Layer 5 of a small transformer language model trained on English Wikipedia (10 layers, counted from 0, width 64). Numbers have three digits each and are written without spaces.
A neuron's activation on a vector x is SiLU(gate . x) times (in . x), where the dot is the dot product.

Input weights of the MLP neurons that the questions are about. A number n stands for (n - 500) times 0.002.
n5 gate: 415490377511771407489446727443381540686531341568590571525412381396476566732528469578472638645360484570448622704361673524525739319409524617397418443379693401504463518682216496445531557628364419
n7 gate: 259264495428594468420569498358398474653588446733457601693408502555417655573596674697531683744518744521362494305567517463395533267657559637391382426464407465231613367516414495602520456845533260
n18 gate: 512349403391395434578505793484517676498515440544404528360582663629511681753375560495594440367365305416545754642487327541544706701659710286460455450593573624569808620719394357487571471413623329
n32 gate: 674391621538516641712307422319258475437375401410608325554480535621634544450443323636518190594521577502596656495458714644478463477705362185549651391578245355487367512482392561455361353436600344
n35 gate: 606559528450558391403576647689308288463597741603642457457683495620491621828394514472548341580560519526680663296665517590794495541420461507399497434417578459206394677342529230568615601378433503
n38 gate: 609663466391909402401395550768564601486322482397445599533582383508483657546515548560526609653537541439453314331873433597637386581635504425140352570389689615579365540540475704229393222529510628
n40 gate: 493414714622744585546715748271603557712591372647413390537697423463755644260760510670222242742506585608455512798610569477383435521480681394729363471542554453600512562363457460470377265665443568
n61 gate: 465312338445676819550479481377752825514433536649193670739621493370369398212557300706134406483570588543695549416771503653468344695439491558355577428536552774520541456383231541543539455591312661
n64 gate: 622300251661614541518435284561598638425534542250505662528350333445450230609401505523433510253771608381492460508475407383548335511623284648548323603332599422522245805210406357398320418508366471
n68 gate: 480760371236470456467511232527528349620457302592602216465526648695652399780561575484412339413446549321505427771486296573238488374377448446519521472532474530595396599394762543474599443572576387
n83 gate: 716447220498414482455560564405221354462473312332595518593445754368303325466606442429644451611409453271779394546506631532481615538662399438586466595467298503395795301440577512738530543625658408
n93 gate: 676631653436701609401316609518552562609523298441571515614398288348609508495632484617643615512550493358441471535518465265477556425394610633484452660483640441755646314525502485658482408669701502
n103 gate: 696335478642680389236345628577468604526493432496390662838403481209555645562444047773432499665528593561596685408495574552475502130329505458284394720591403574481516187504443533515646297398839446
n125 gate: 680560681570528538536750559516431484389511434405530694806394562395683638677431373569507528544713442493348520574517578484393713659466545764473576516747450338533706505403418441551676593458521476
n133 gate: 671513523447575535777440394769415355711436463599526516531613734238492493519707592568534369435606640347765497489530455786311724308525526727646458321450455731712499701789616474507577357598432501
n135 gate: 647491615741463828308780658382111521568756286423341713585550600510639571546492556717508722424645446560488330522528447487968539637457523482563407462430506497361549256469462509317516518857436425
n146 gate: 710737370682310601653613553495439542586437523100812536489450481304638372495486521710474497565346352493404661558561621542628563528519632425620484262244600263330636264561694352297260580464290522
n147 gate: 603382527333652410448529461697611581693459491444391487494434668543394229689529655651664227639482519528452399230479465580677543497489591659475466744460444395636592606342470338346464379360549619
n157 gate: 703348364454451765452560550549594388323246493479609655473459258660564615484475625524385331578475692561324306699310475665582333735794635335426469565372416490467463443612620371208525579485567216
n168 gate: 822506329444403324281743418639611506390503586537500475472540591573404439705248458445532323306689777282438583321525283415495534612664418265499331598386633296607612595486521303424441402672508739
n176 gate: 666743268521705713623653318451315145511346247473402615477545526546428383345421675466486474429226435403590342585549655518442604464649715665423386504365469563362467631436473312463592447361385564
n182 gate: 483417374362761557161576561618506651552250642581324480426562604503417468674511497368343571501320375568804426576267814570532675408392505615636282689455363715548593609489519265438776315458469301
n5 in: 536607622574603412580337570574870480291529562600429490412529389380615371550597603525459537399448526410547523476469399653446387483704340561329564657572391440702629461417389642452586438533454428
n7 in: 395289778383350553517541527503511482497451708557533648443512450817331449450451495770571528502591331714375417347687341600344410759404424603714383560411429302677496489532687339278591475413778413
n18 in: 491648529602532447519634665459487327647416581470465397553494636390495586763486372411653518403536602433472462566480677561375887586413487635389395463322284427606471612603423613414611518416463336
n32 in: 612597515615455396304508330686584590403514415599373702526745408436465352389531432534336380254650335540427340452616231749212446450396420455558508564508423307826396333361450689323558532630623496
n35 in: 271447489468559453429595523420530624355564549558630535373779278658520514415622471475385396445412563598377385582676192584599394697442546651459786403064668441564410443309646595309562697372366417
n38 in: 254635510488416517337592464673277717714468611361445342554523544459546577262483363564513496403228312363745593388613496389491526408606567740417444466457538568344538367510366738635414630617431784
n40 in: 425722351369414408433213544347693218614463411580202500440366266608354493422602468353498308509498446600697454605852467404636386492543336655642525629476492585525462475619365568475666099275587554
n61 in: 525275533477481669741381526659574474378390523493492758663407675440475372578741596552355403537571556506114449556705285532553390337371456667386652639416649569299605365512684816534490371412422411
n64 in: 262497587409582467467512485360572577456621565540522848518627334589432557514584518544562761597237408523529641450322436349423635628294750553622542224689698552510586424493514385467622575599529501
n68 in: 498378428653451467459653283614475602409540336679360468550453438547531415734631593454554604438444572469437337546479528346720318361369577353410518513488491538526446494688472394419515489682452638
n83 in: 322458417582662521769473346582558538474580286453421431635531626398463377244672696324463414420488549433382423345533506374277353352493308561262445570694597674622580530494748630568474581432463553
n93 in: 485378333519437518611482607564399590214368491736450609610522499475455710567575527722609491551550524245465395628375401581543411255492361561531432704284473435676495496531347383590436496538721515
n103 in: 596665407729463324594246452594672481681743455445491445777701640498619506616356446660463593507634440422397555645432460413532346369354619454509458672671533476690611509240227614524519443595511462
n125 in: 332718610526586618414529690458316227457595311523351536424496483479521594552632615589616378426594603551390411632649407386496563394593587416558583489738485504427484519533369703342634493629433350
n133 in: 202608631612569656816561542368402758629436452308552211353529499416642592501458310568477553513555577336406475565640287317443475574444519551540629569418420345592447528510119444507630576472230575
n135 in: 367451624528436477642556670487293124634565575641583455563298307575645292554550532492529643557474596423585600400552615379402577169657415628534510351579547574379714454365334535643277604678601360
n146 in: 469563487704610583450473495515344710632431612671609366557681442533386743609391518563249586429575647432426404272507539304502468421469628522535458484497686504520350358452731355370587503428444691
n147 in: 510358462523674529563571651378571375481634652598252452406669484469321503620394280392540544443593531724553723436363406546418469763302506599492659519329564664552665735214411544429496658241478473
n157 in: 395288463369532480343471755224405327646548245400329552590442471451405692457286354465538603612498482471387463392406745607483554382314268543420428559510337444624461619399381538713502511543432210
n168 in: 393219540438558371651429297459560450389378794308500557590518490438386452354461615648451426630272491533410336524414443563694351544518387567489490466604447781636461615468554435567366462445409445
n176 in: 576685475529351488620654712568476490667188307689468533374495509712537698386553580408492460641814392237428566367638557498707512519642415368337555476575466362450507228532624503476818621650337440
n182 in: 429526626351611782324525632623488675733329328453557426357560607617398469554522678511457733278543467808587444509481382594482484467572393499662342574581443650735409562538431570449615395526464612

Each question shows a token from some text and the vector x that enters the MLP there. A number n stands for (n - 500) times 0.0044.

" |": 556557661523428206545382504489387709458456518765344460349587373572426307351466449754607496387565444491290268506430555571424472513367407328649557421576374513260697541514455607563456503322447658
Which neuron lights up most? n32

" as": 595524719613403267570403537581383666544453454719431553419302574642254319346457392611591584382624581554520246641441439540641461340314321355559326340672583395365478549362345613535436671430455586
Which two neurons fire most, strongest first? n135, n18

" Gu": 419446535494355315558371727609577568608429611449339499500331345623388360335327646682490540238515440587243417769384338591390506420369647522407477420643406543267504499699511395642560610568515585
Which neuron lights up most? n7

"re": 635671468491561409385357718465379386346264480710542331512442399502385433148520473718350638384451562474424175424165575343425500599603382620501249511614589406460475527420470546641625673499460513
Which neuron lights up most? n176

"ala": 526596622415527300418195666485482699536403434455547359384428498324533447362425470476465434318593580452239375508274469626446470625322486383486344191448396526458617670497538568644567624247573478
Which neuron lights up most? n18

"R": 546580574460435384609425812358586692583412589700453226428499229542481455261553676539465457495521525629422390680373610432549463593285409543637488463531530460422609617703559527641586683225596597
Which neuron lights up most? n40

" |\n": 510476752519457248470334479553440682501275593638458541345567398376427388362531529579553495415452552519410151456370568518486570591285466428729446350523442505387616552614477695805538567531359776
Which neuron lights up most? n103

"\n\n": 627488821454498218479305375414469571520253539386463489471486565557466228324457552630613464270528694438363258611493644463478506447356489287574567517558588591354620570496395529437554603507373747
Which neuron lights up most? n168

"z": 466605566377605457679249836411472755567426614491422377523628347343561460303379536517576460333539474539271371449386519328490516534414397268388505310648499489278485579556496510573522639466636519
The most active neuron and its activation: n68, at about 0.3

" p": 437682620487272254559529662454331572457433676716559450435458258532479201386444617516337561408613482502385209796344626630556478614420516471260368534619583451414523562534261565498402702380445550
The most active neuron and its activation: n5, at about 0.58

"á": 390607673410517383495280796546485503389590588455514326470607494474536403257390436493655463232625691514411297578150449549516441488364446306462336289541416371339460590470594689589612584462509460
The most active neuron and its activation: n40, at about 0.3

" due": 439820568435472212546328391570521645451394612720447527489284448448270480403429385593513522483663649523444185689306349585446614526538438451581613489549617695336703524490480393463445627467588583
Which neuron lights up most? n168

"on": 421712667412387364462419823532404601530492605456526389385472318385593436310492615694569544425291566555241372559454591334384359536312491467567516448430581197367527523533515450721474730406648565
Which neuron lights up most? n146

"le": 444559519377508301450266747513439648547514509477573402356571351246554467419436333549587576325680614389400263521349556578526491654360547487429622252588575496435479617449357690740600701404642491
Which neuron lights up most? n7

"G": 723543534645455364618491583470426693528399528511340304501473244455452339160383667548504477394522475628294354695392631520729585355457491400367406554554582486402670635743703548576593508352461607
Which three neurons fire most, strongest first? n176, n146, n64

" of": 665731575523416233609464440380289605556390640411439554392290521731456494398425423466472569209472593481298400633295679562464362415472416365628267414578533594448486536695466564667512568611675687
Which neuron lights up most? n35

"===": 490641681491438107459290508571494609545385563622438473416463361673460415494629418706420553427643478540476411551504776550428670481323525354539525394639649527284664508572295533655628464452403590
Which three neurons fire most, strongest first? n103, n83, n168

"ts": 527699526521392249489417827464542705600498506546360359345419517376700418412344453625584554531591453665388413573434510526621480683249539530506385480465501513345448636449516517747522750479499700
The most active neuron and its activation: n83, at about 0.36

"p": 448648562491343465534441769306213648454401644848545540408555327388488278401529594524451462440673550508385265374455548559693621535315350586418396564656675378328578541503452513582478447366488477
Which three neurons fire most, strongest first? n135, n35, n103

"um": 423637735362374461682477569527551644350288628434332451471316534316230413367424678613505414447558693417445240373343280615445619775451454427627282505582478264507498556468506399606366622375590609
The most active neuron and its activation: n168, at about 3.1

"orn": 634632566497498286421331626502259663557446608513371351416550231558561344395418550610764652411499710497391200592314418732563603512364608527538406407689535551364567605421493447639357709411582585
Which neuron lights up most? n61

" was": 467528780602465342500327616394465572488346442734375590287513465495289271284551454739615535169474535570422458576406565472600486411341336451419484392638514540354536677274338623605461734453594496
The most active neuron and its activation: n146, at about 0.23

" previous": 538535527565429126471297439570322679349355552575410595384368360528346614547395547623384541420661639476465161588562469645510583408343511461457478495464608645336577545491602553645492729223486533
Which two neurons fire most, strongest first? n35, n135

"2": 491633531624666236663441583504377513370582597623400263417423433510548543283407622568729597453620575524458231704145489504515436566146468538481338432574415445243614564637523533404515496377501552
Which neuron lights up most? n32

" opp": 434647542624363302592377453485447630699430745705604483436404412544152501263452667515429478308539661585380392471295614509442515498416463427455383571716548381397380607491408659490375411364583710
Which neuron lights up most? n35

" L": 485635566736489240505409787482438706572341524532541424547542248527397202366380740701545402441563415495516297621341746577498465520440485438482423435514547559379508608641554486623536664361465543
Which two neurons fire most, strongest first? n146, n61

" inst": 470585566507313192628506536530413590510456585645369476429351355667427305454569652531538592291661681562527285521275615741426611463527624420366409674544690349459624582397495428411453636276463625
Which neuron lights up most? n147

" ": 568425541579435179452434520464411504543573564729477428283395410392592578282508667651660548366561467473434243619350503563499490695337361462339289580513515455280736495618468691509513805398433466
Which two neurons fire most, strongest first? n182, n40

"1": 489481609654459256555424442546421615520493753586357361312390433432429513307485641815651680444812592502505411656262527500410338566394609381470633482546383444402668589519493621697498486347612499
Which neuron lights up most? n35

" T": 627534518508378354469375789506563662580427692539425425487434304649290244403353739647475457461632470572375338788332486664517548417432484491415429552529382509344624559686445663598493707463408662
Which two neurons fire most, strongest first? n5, n133

" turn": 316567673576420254504268596519383607471377434547396398389392288439356335346520622415617439415568531489601315659313525452630616560295488460524340382717461461376411702368570688427402722413756581
Which neuron lights up most? n61

"7": 564685726503474196525399611584331594384437550623407399295440444526430496210412592635478554421600632454487236739397524509359391490306444421417481414506468453343690697527530514671414564272539521
The most active neuron and its activation: n64, at about 0.29

" Sund": 459673342409429221347412545671425642545393732605524359473323179572469319382540542565577418299550554628424345776264397533633431467231513622562443494658471526417620571479483559717513574376630482
Which neuron lights up most? n176

"==": 405725658531354183505272429565569660436372522517452524373626262648478335507469515623433492415636553403376442650496784543467501553377549567554645379673673586400585529613226474664707465493396614
Which neuron lights up most? n5

"iving": 534803570551546162465311522345377697492320506562444500349441441480349559256454404576528512489532585446543302643345532554582618674257419581506312419547585599444481598472555494442221612332551613
Which two neurons fire most, strongest first? n38, n135

"elf": 543497604430527292533249553483311713431200380592392477432406579370470499234590632603408572439504604474334315396321466384476590500470383533505258470526627431298492578468575703703426675295703424
Which two neurons fire most, strongest first? n93, n83

" st": 379549481580362189536508632525303700443275612708373606410278277480526255346351666519532620461520524586493306654381665627571472550425521521416364553523622337468599662488594619441540654459629566
Which two neurons fire most, strongest first? n133, n103

"-": 609647727519418393453256659407350547464617566554336441220413461622577285391602573583581413416626449649435211706422720554470665578322485590515298388575469424395630535540546747679686631339495578
The most active neuron and its activation: n125, at about 0.65

"ing": 530750513602570162483296554386355759553243424539432544503343490498484489315437430522616552429504574430491269485317478690570561800341405643592397446566532474481573599569631573499352539381594647
Which neuron lights up most? n38

" M": 637612666607323288415407696451422601659337615584559335579432356580231255383491692713555422391578526422410255640382633605538429397448578448364404493501583615321516628687417469508563727325438545
Which neuron lights up most? n146